Layer 5 of a small transformer language model trained on English Wikipedia (11 layers, counted from 0, width 64).
A neuron's activation on a vector x is GELU(weights . x), where the dot is the dot product.

Input weights of the MLP neurons that the questions are about. A number n stands for (n - 500) times 0.0029.
n3: 402,362,148,688,453,296,374,390,400,473,621,395,337,191,596,489,610,503,516,561,716,542,314,383,856,493,668,578,583,507,656,381,471,578,564,410,332,378,734,629,623,585,366,581,455,639,258,359,306,813,527,615,612,423,585,554,526,445,850,833,344,668,100,409
n14: 512,381,282,665,384,522,566,591,390,324,734,574,317,464,398,501,401,405,611,692,540,903,410,575,337,373,257,471,672,557,611,597,552,494,627,518,405,520,529,520,651,518,435,324,431,338,350,617,345,480,749,768,296,612,402,649,747,361,500,638,501,453,431,463
n25: 364,807,654,225,467,427,547,537,422,631,689,495,518,492,561,215,530,708,534,320,337,615,484,436,490,469,534,457,473,388,416,555,560,277,811,263,648,495,678,565,344,470,450,711,474,757,637,581,722,357,520,370,477,571,377,310,540,414,603,346,295,328,317,643
n26: 643,618,649,231,537,106,630,508,418,459,574,803,523,623,470,475,370,537,393,503,484,533,638,509,460,469,532,643,527,250,437,593,489,583,665,438,620,507,573,541,291,490,482,507,541,597,542,460,669,451,503,618,494,289,586,398,371,375,475,354,823,289,277,503
n29: 242,468,488,343,501,500,614,616,377,711,445,280,610,486,575,509,689,507,654,508,752,409,528,339,630,632,487,616,628,261,748,545,486,311,579,400,501,363,825,261,340,805,499,459,288,522,474,261,636,368,515,556,663,370,593,358,457,572,483,526,397,451,459,395
n32: 386,812,615,25,447,445,510,324,655,213,595,715,503,475,493,526,417,533,542,513,453,432,464,604,251,656,503,522,484,552,481,374,532,610,662,498,443,418,475,353,481,865,441,443,258,468,362,291,471,159,547,710,522,639,527,590,680,502,715,365,670,636,331,506
n36: 273,547,613,436,361,502,724,490,566,507,553,488,682,595,511,480,300,591,510,330,652,770,350,453,424,269,645,556,526,377,665,629,610,356,476,448,454,489,496,525,490,470,662,325,607,636,701,621,712,385,448,459,435,253,517,352,179,681,435,641,97,480,464,622
n40: 504,404,476,337,688,527,645,553,387,417,394,347,704,556,436,574,463,424,497,622,479,533,593,652,527,639,453,590,419,493,328,420,559,686,530,748,616,317,493,708,462,634,440,374,435,481,458,553,478,286,435,486,505,216,511,456,754,365,566,612,322,428,421,371
n44: 502,207,570,351,274,402,840,546,475,238,590,600,381,260,618,606,570,454,501,305,748,542,721,578,556,397,678,268,389,715,458,425,392,499,563,399,449,709,344,194,550,224,820,335,370,564,687,467,430,399,509,517,328,510,632,544,645,630,717,481,313,685,691,591
n52: 542,278,469,525,697,431,562,660,382,546,252,730,462,362,764,698,576,455,317,332,170,501,760,577,633,536,832,694,580,254,579,573,461,741,608,226,733,549,370,281,335,557,534,321,415,523,525,658,273,284,855,281,417,156,695,329,719,567,440,482,371,318,448,619
n55: 323,378,311,403,339,488,457,295,332,515,593,511,458,567,580,511,552,408,474,536,500,544,216,463,649,585,538,510,606,399,483,343,512,674,659,397,238,477,741,614,530,561,653,402,431,365,598,549,376,553,719,403,559,620,424,729,510,375,512,628,640,505,705,519
n60: 426,347,445,267,470,609,324,584,605,431,618,663,318,888,497,562,375,744,401,630,597,458,433,328,620,612,617,462,620,437,355,361,570,582,581,374,603,412,200,511,369,457,478,664,458,316,388,434,578,553,382,550,563,397,649,460,350,757,501,694,492,631,505,408
n67: 346,578,467,421,598,552,559,259,555,538,524,331,509,430,562,416,373,427,353,505,591,501,532,503,529,558,740,545,443,395,345,217,308,512,626,430,568,498,576,380,435,544,531,579,491,575,615,338,755,597,536,423,681,660,479,464,354,733,678,396,555,502,487,487
n70: 604,603,471,434,423,550,617,404,425,379,381,371,589,614,426,631,578,625,364,471,279,425,366,701,451,495,551,660,609,437,265,326,582,595,308,307,603,370,591,503,570,594,802,379,404,462,760,490,610,333,492,453,531,445,566,622,708,882,360,438,486,503,630,128
n74: 733,619,590,541,450,461,527,720,593,367,525,576,600,499,408,511,460,497,568,510,546,523,741,508,293,585,433,385,514,439,329,458,452,413,429,482,671,665,526,472,627,478,550,425,603,551,541,174,725,294,230,575,435,504,545,489,255,491,403,522,446,450,510,663
n75: 620,385,496,576,285,472,691,669,260,531,324,463,619,493,664,568,787,415,405,323,583,799,572,588,717,574,562,198,550,306,465,604,579,597,345,477,374,627,359,379,650,334,495,481,345,418,560,758,646,662,470,158,351,395,599,306,700,805,627,478,315,379,663,447
n77: 449,587,272,677,545,557,436,433,393,574,641,318,444,399,576,349,202,474,391,315,665,568,330,522,443,655,400,551,515,238,539,631,593,525,606,175,333,502,654,688,578,477,504,893,360,747,822,542,368,537,500,659,603,418,624,337,509,436,403,656,454,371,611,593
n78: 443,801,679,536,373,646,405,496,504,363,285,369,441,563,459,469,618,728,513,398,577,361,481,524,603,547,445,654,448,477,550,393,307,468,403,650,694,482,401,612,620,627,355,699,540,780,451,414,364,378,602,368,503,275,433,570,342,397,637,221,484,613,647,524
n83: 420,405,422,465,461,511,384,365,639,698,289,582,650,341,540,625,542,409,627,551,617,449,456,273,608,479,560,519,541,518,560,339,400,522,514,606,474,395,600,311,567,420,438,505,506,632,289,457,565,416,715,260,645,608,362,568,707,487,839,555,334,419,487,500
n87: 176,596,491,597,350,427,446,477,563,709,551,615,137,420,562,506,487,553,581,627,587,364,525,608,660,526,557,523,387,506,319,530,461,666,352,329,412,407,543,619,760,659,489,390,531,423,281,455,631,660,379,414,428,498,437,504,646,500,590,551,537,415,668,409
n89: 457,533,673,383,408,479,484,473,332,616,496,350,650,550,407,415,539,420,449,474,389,693,504,466,515,729,274,664,297,567,419,383,559,464,589,566,546,469,637,585,552,639,600,474,616,501,550,387,582,458,171,568,680,386,439,588,437,490,562,645,384,445,622,359
n96: 439,469,380,390,648,262,684,494,534,495,417,574,456,521,684,434,639,423,468,553,563,576,324,435,360,480,572,533,625,268,477,709,705,436,603,387,569,580,546,709,493,618,609,394,301,472,319,505,620,650,460,558,678,168,730,516,267,461,673,181,233,381,597,640
n100: 661,285,255,422,358,299,596,713,487,346,536,511,424,487,512,584,260,353,466,500,374,695,495,528,550,522,425,547,565,293,414,563,472,789,544,476,600,536,647,616,566,506,681,224,568,347,470,308,470,565,602,698,364,494,409,706,634,560,429,752,541,434,544,442
n101: 534,430,317,722,466,487,453,299,452,400,304,450,558,345,493,658,382,494,540,484,529,466,506,596,823,384,398,676,504,320,847,499,612,402,375,467,866,632,591,455,367,564,509,352,516,528,293,620,420,698,613,495,530,542,411,484,443,415,336,485,673,285,528,507
n110: 612,485,517,297,425,595,332,367,472,542,454,423,507,697,328,549,476,590,454,402,744,657,509,555,342,502,410,572,610,361,400,453,512,295,581,835,544,479,591,298,371,572,377,464,278,584,592,438,392,306,582,544,666,445,395,611,345,532,485,676,539,634,549,569
n114: 520,637,343,317,555,654,359,595,441,409,424,543,547,584,263,643,204,591,378,558,502,816,608,461,410,430,421,705,486,586,498,408,581,425,561,663,484,491,419,450,455,424,321,613,235,564,489,575,665,479,641,617,525,498,432,608,418,826,491,303,487,557,350,421
n118: 329,578,564,514,442,547,270,655,480,551,494,440,720,636,634,327,499,346,612,422,269,543,576,563,691,506,524,448,517,442,534,495,604,408,549,281,687,485,278,473,403,589,423,613,561,314,501,478,649,567,564,392,572,235,446,572,453,548,308,579,801,588,720,168
n119: 452,358,510,661,239,342,815,525,276,510,563,457,430,457,642,564,461,474,562,405,286,497,569,623,680,539,512,517,389,444,589,819,393,487,212,509,432,355,560,799,552,417,695,719,623,431,450,627,496,660,650,430,267,512,709,297,697,297,331,456,381,452,597,555
n122: 632,485,453,401,610,688,716,565,727,299,607,516,405,596,414,453,374,500,497,371,409,575,688,669,438,421,616,637,394,477,598,365,466,241,233,423,427,595,357,451,417,227,807,670,703,485,401,690,397,487,325,376,280,600,390,465,757,549,590,392,381,433,671,685
n123: 685,307,318,396,253,703,341,392,436,368,465,530,503,426,435,635,586,440,344,455,609,366,505,594,296,575,591,558,544,502,607,687,460,643,536,528,674,591,601,485,394,597,286,628,543,588,692,378,525,539,480,600,639,614,522,309,419,781,471,158,379,290,574,631
n125: 600,495,468,295,549,318,705,519,355,354,723,631,361,564,785,303,497,705,536,609,459,557,546,556,586,532,545,486,271,462,462,566,607,460,459,581,566,590,388,607,385,302,512,436,433,458,594,742,656,471,260,568,423,454,551,643,305,599,355,354,765,431,383,327
n127: 571,321,363,569,723,573,462,637,592,355,636,403,499,471,477,629,454,415,316,797,439,634,568,531,407,344,831,556,439,713,485,335,525,690,410,194,509,388,535,537,497,305,673,419,485,332,619,723,466,673,459,479,502,431,466,478,574,510,547,524,422,319,296,455

Each question shows a token from some text and the vector x that enters the MLP there. A number n stands for (n - 500) times 0.0085.

" Sk": 649,493,658,404,726,384,439,606,604,628,300,518,365,530,430,424,496,581,471,313,590,432,180,433,431,435,553,340,519,613,551,526,381,600,496,798,702,552,466,399,514,534,463,436,649,428,511,464,708,615,481,584,365,447,432,401,650,340,292,504,549,510,571,575
The neuron with the highest activation: n26

"ija": 479,615,403,431,709,323,599,581,617,644,377,537,346,489,508,325,453,616,472,417,553,375,157,439,618,489,528,343,505,668,464,442,294,531,473,844,470,561,520,392,512,569,541,427,665,431,510,508,638,676,585,564,342,446,459,438,642,400,376,388,616,528,630,591
The neuron with the highest activation: n87

" larger": 651,489,518,411,752,423,488,649,582,621,375,542,400,410,555,357,501,568,407,308,537,409,106,410,515,480,536,467,403,630,607,566,410,406,537,561,526,620,459,376,570,653,510,507,718,389,498,560,683,626,586,646,500,393,368,465,643,420,263,348,479,594,469,583
The most active neuron and its activation: n96, at about 2.3

"-": 707,563,505,443,771,391,455,625,619,567,406,557,438,448,529,432,437,579,333,358,531,469,39,520,550,442,493,423,451,620,590,530,414,526,468,712,605,636,483,317,485,620,539,418,652,384,514,515,606,558,507,522,396,383,379,491,602,477,325,515,450,507,578,654
The three highest activations, in order: n100, n101, n36

" |": 744,565,465,462,687,427,390,546,644,683,477,683,454,507,436,372,547,593,448,386,567,425,128,535,519,431,527,352,486,686,560,407,429,495,443,647,541,594,476,227,446,549,509,449,532,299,637,574,569,527,525,576,381,406,373,627,588,533,287,484,383,536,610,639
The neuron with the highest activation: n110

" begins": 618,403,520,547,825,513,448,512,540,567,414,504,463,561,476,344,457,560,327,375,505,414,154,541,513,335,559,355,522,629,550,452,410,671,362,564,536,603,524,360,471,648,462,565,627,462,624,587,668,585,491,544,363,332,390,607,706,477,263,394,532,589,499,650
The neuron with the highest activation: n127

" flight": 615,551,529,449,672,387,478,557,550,709,356,559,413,453,539,282,430,555,415,438,592,456,215,470,537,313,608,461,420,720,571,564,389,502,371,540,558,605,464,353,569,618,417,510,662,436,518,537,663,635,523,632,347,472,393,496,721,369,218,340,507,609,535,694
The most active neuron and its activation: n87, at about 1.8

" inf": 611,337,554,448,699,469,481,590,509,593,453,545,403,557,404,377,559,476,371,369,514,437,202,407,462,388,461,350,434,621,676,507,327,529,595,707,613,640,481,436,587,761,542,600,654,392,589,481,682,535,453,532,428,365,378,460,668,335,278,341,552,575,604,632
Which two neurons fire most, strongest first? n123, n78

"us": 503,662,432,445,668,389,433,542,539,725,388,478,428,424,427,346,486,637,347,374,526,492,122,483,570,539,500,442,505,698,519,455,372,591,444,839,634,663,425,396,399,626,453,515,675,331,511,468,604,595,459,612,428,488,464,441,615,358,363,473,511,560,627,590
The neuron with the highest activation: n78

" displays": 670,544,464,513,703,490,398,519,607,646,379,478,359,449,510,366,453,641,354,351,580,440,151,536,467,366,664,397,482,682,611,597,421,608,454,581,507,604,449,449,504,601,476,531,605,442,554,458,591,624,545,608,302,392,401,460,743,438,224,385,525,538,496,694
The most active neuron and its activation: n123, at about 2.2

"0": 585,457,409,337,757,416,460,540,562,586,391,500,420,492,442,426,577,556,396,316,588,469,162,334,644,617,594,458,381,645,629,342,351,498,519,782,528,592,468,306,470,667,569,394,630,392,577,613,675,575,477,663,408,516,389,530,639,380,412,520,403,547,513,507
The neuron with the highest activation: n83

"8": 532,484,425,353,719,385,430,510,495,649,389,427,404,558,515,346,571,569,389,321,672,458,176,421,652,557,572,408,332,720,610,455,363,549,469,720,509,596,499,303,423,719,549,400,691,415,509,546,532,569,474,655,454,415,424,579,712,379,395,521,442,564,572,561
The neuron with the highest activation: n3

" top": 628,550,551,455,678,418,543,689,584,631,356,513,478,402,499,368,399,509,425,363,638,450,169,430,537,349,581,436,463,697,597,518,389,467,453,648,572,540,415,395,511,632,522,513,646,381,540,527,760,598,549,636,425,352,357,417,677,436,212,369,496,557,536,647
The neuron with the highest activation: n36

" Macedonia": 578,651,433,471,719,376,522,493,636,757,347,548,414,506,462,352,419,552,465,365,613,436,196,368,587,510,578,363,473,611,526,452,365,533,502,697,540,575,487,279,495,622,508,464,635,425,557,529,751,707,576,681,404,425,414,433,601,338,330,390,447,451,664,480
The neuron with the highest activation: n87

" V": 649,487,566,460,673,431,407,698,584,661,347,561,443,558,451,406,532,650,536,344,574,473,171,381,524,366,492,345,450,602,620,500,340,539,509,834,615,551,411,301,464,531,570,446,702,395,554,385,686,607,514,639,387,485,388,406,592,400,366,542,447,462,469,556
The most active neuron and its activation: n74, at about 1.8

"ation": 578,564,380,483,756,440,458,635,582,604,448,532,409,475,467,272,509,620,421,368,473,424,110,441,536,406,567,512,438,664,627,490,454,522,483,593,497,573,508,346,542,675,527,548,627,449,511,571,622,632,566,640,360,460,338,558,692,400,252,298,462,553,473,649
The neuron with the highest activation: n122

"F": 604,519,613,406,801,418,463,661,481,539,413,455,430,556,425,411,478,510,376,330,457,501,139,445,499,463,435,443,416,611,676,504,344,522,569,827,584,617,455,360,484,660,540,504,644,382,609,418,670,544,414,652,452,406,427,487,685,366,329,553,510,488,568,492
The three highest activations, in order: n89, n40, n100

" em": 686,522,538,539,734,543,512,544,520,523,378,519,450,379,432,413,497,498,349,483,539,410,188,433,447,334,537,399,543,664,556,562,358,558,506,782,574,651,470,460,544,587,392,581,606,462,511,384,689,652,526,603,376,394,391,438,694,402,224,310,536,588,466,686
The most active neuron and its activation: n123, at about 3.6

" own": 655,580,485,489,774,452,426,673,554,641,455,466,375,472,612,372,508,628,388,370,547,399,161,396,578,355,551,461,443,633,649,538,414,491,497,544,529,620,450,358,525,616,505,497,678,394,568,484,719,597,496,635,325,379,352,448,654,456,272,385,488,556,411,621
The most active neuron and its activation: n25, at about 2

"1": 578,477,452,284,780,386,429,501,558,622,366,488,432,532,579,353,609,522,427,357,708,406,207,410,720,556,555,428,364,663,612,430,357,557,438,714,528,599,508,378,476,652,467,427,642,398,528,546,514,516,554,598,434,436,373,561,672,387,277,468,384,607,588,619
The most active neuron and its activation: n83, at about 2.4

" |\n": 572,519,439,571,802,413,559,592,590,519,389,576,524,425,543,455,480,537,370,369,619,412,156,359,502,385,503,404,360,709,601,596,434,487,487,624,567,627,544,331,548,706,478,462,530,448,543,576,582,578,520,613,358,451,386,537,660,495,197,424,406,383,633,629
The three highest activations, in order: n101, n96, n36

" ": 763,478,484,469,773,423,497,583,665,561,443,586,476,511,429,456,438,521,460,306,560,452,227,296,480,400,528,397,440,603,656,423,374,408,515,731,547,678,442,275,575,517,547,359,645,416,500,498,728,615,612,602,394,448,337,518,581,504,306,461,433,555,488,622
The neuron with the highest activation: n122

" Inter": 675,470,555,508,727,430,515,769,509,592,463,531,563,549,482,413,489,515,424,446,517,483,141,430,570,415,486,415,477,666,576,592,332,569,448,738,598,597,462,344,542,622,418,438,599,404,504,438,720,481,482,587,401,382,364,454,629,289,198,399,528,600,489,601
The neuron with the highest activation: n74

"%),": 653,664,410,533,814,389,485,500,559,585,392,582,542,488,467,410,393,529,392,304,487,413,75,493,612,455,561,351,503,594,547,440,379,521,513,643,574,620,447,340,432,693,505,491,623,397,582,558,668,574,551,584,393,354,425,533,652,486,369,422,441,557,508,612
Which two neurons fire most, strongest first? n52, n101

" that": 698,541,508,385,820,360,435,623,597,656,349,533,434,401,556,287,514,668,384,394,628,450,156,507,536,390,465,411,374,615,463,403,426,460,528,520,542,667,548,464,339,637,480,559,648,348,551,501,617,593,533,619,492,488,406,446,578,520,298,481,445,502,632,624
The neuron with the highest activation: n25

"9": 539,474,390,325,713,383,466,547,594,657,394,531,335,510,475,354,588,591,407,357,660,431,143,420,654,524,595,347,355,655,566,490,421,474,482,681,479,566,460,310,473,679,536,416,692,370,458,515,631,674,504,640,403,466,434,563,713,440,392,561,441,527,583,591
The three highest activations, in order: n87, n3, n83

" public": 624,594,522,494,727,404,390,585,645,641,444,513,422,434,536,381,509,637,414,411,513,479,178,450,540,345,548,539,419,595,579,528,346,490,501,604,485,584,504,311,565,670,461,506,612,368,445,538,793,672,485,597,370,432,387,446,611,450,219,310,526,577,434,705
The most active neuron and its activation: n25, at about 1.5

" well": 616,510,458,476,832,494,454,570,584,576,363,523,436,482,593,371,378,630,360,410,653,423,253,403,610,438,568,418,504,597,529,494,436,578,507,645,478,612,427,384,463,696,362,574,608,371,545,565,670,652,549,584,421,372,330,489,569,457,147,406,459,582,438,664
The three highest activations, in order: n60, n114, n101

" /": 675,601,478,477,768,514,520,614,543,579,446,520,467,508,516,339,413,559,456,368,625,492,114,470,611,408,535,337,527,617,532,422,286,495,452,709,494,616,417,309,600,586,490,340,610,355,624,519,695,642,547,461,323,386,384,499,635,500,366,480,470,537,545,639
The three highest activations, in order: n75, n36, n122

")\n": 585,604,454,493,852,412,520,568,554,485,359,576,603,427,463,461,416,497,420,360,538,476,126,431,538,469,574,357,421,676,615,416,458,482,477,642,662,616,481,267,445,675,459,443,574,402,588,616,632,584,536,602,395,406,360,493,593,521,341,501,493,369,541,668
Which two neurons fire most, strongest first? n101, n52

" a": 669,530,543,378,793,450,494,694,562,584,367,465,449,397,491,431,518,647,472,386,604,449,203,391,591,394,564,452,405,615,628,489,370,452,477,559,587,642,497,292,506,617,491,473,674,375,555,403,749,532,577,568,470,354,410,420,667,609,244,380,403,617,421,500
The neuron with the highest activation: n29

" by": 723,624,390,537,811,444,441,701,585,610,316,497,450,484,572,415,435,591,347,360,475,351,163,564,525,353,500,456,515,617,491,460,423,537,479,633,569,606,543,382,444,629,481,402,598,431,644,506,627,549,534,611,375,433,440,606,646,478,211,418,446,532,512,560
The three highest activations, in order: n70, n52, n100

" medical": 670,542,550,387,659,375,353,633,528,680,382,533,361,429,496,391,532,639,442,456,601,406,172,433,500,343,587,438,459,632,559,585,370,539,529,539,568,642,462,398,626,669,459,552,573,361,463,533,692,650,542,577,336,479,445,422,674,392,202,334,524,566,512,663
Which two neurons fire most, strongest first? n87, n25

" as": 718,630,450,403,789,487,424,603,551,586,371,493,492,473,435,334,475,646,324,355,509,480,155,459,577,421,506,455,526,567,513,335,413,501,532,573,569,594,430,282,335,670,500,520,626,378,633,486,676,621,396,631,472,495,389,501,622,590,296,600,427,601,529,602
The neuron with the highest activation: n60

" to": 744,503,522,569,758,443,412,646,595,586,328,486,424,505,454,337,410,559,384,474,614,497,226,530,560,399,475,336,527,573,547,387,429,593,497,558,572,660,531,345,426,598,434,447,605,367,641,612,578,575,501,622,383,472,370,622,643,543,176,345,431,579,414,687
The neuron with the highest activation: n127

",": 649,624,394,472,818,403,451,535,576,626,393,515,486,479,549,359,529,589,320,302,579,458,160,637,554,453,545,368,544,571,466,372,376,547,463,696,537,689,503,313,472,599,506,417,624,388,531,496,640,536,494,489,381,401,449,576,569,578,267,448,436,532,697,609
Which two neurons fire most, strongest first? n70, n75

"ling": 640,507,454,415,742,403,462,611,589,541,405,485,344,542,577,344,458,563,429,354,556,433,60,510,561,407,582,393,528,649,679,547,398,516,506,632,534,617,487,493,466,635,454,526,644,406,558,572,598,528,555,609,396,413,354,541,725,405,259,377,445,555,464,610
The most active neuron and its activation: n14, at about 1.3

" he": 551,529,555,415,785,398,448,591,594,566,399,527,432,484,525,397,550,618,344,426,483,404,102,515,537,410,385,398,590,696,534,432,472,609,554,564,545,608,499,437,400,699,491,572,606,390,504,471,664,690,494,530,299,418,458,440,647,504,209,456,471,496,621,635
The most active neuron and its activation: n96, at about 1.3

" A": 588,545,502,407,735,418,481,635,537,616,468,468,498,448,389,419,505,620,383,358,495,477,66,411,543,452,474,506,386,547,584,480,382,509,571,728,605,620,418,286,475,631,604,481,688,377,573,468,785,585,460,642,427,407,487,431,596,529,288,546,465,552,518,471
Which two neurons fire most, strongest first? n36, n89

" Kyle": 577,594,480,408,826,318,454,573,528,672,333,530,427,514,494,473,492,580,387,352,485,378,111,563,579,465,498,427,551,570,529,465,420,681,437,735,562,609,406,457,407,596,468,494,666,433,627,426,594,575,460,603,390,505,549,548,609,326,228,485,488,502,537,607
The most active neuron and its activation: n26, at about 2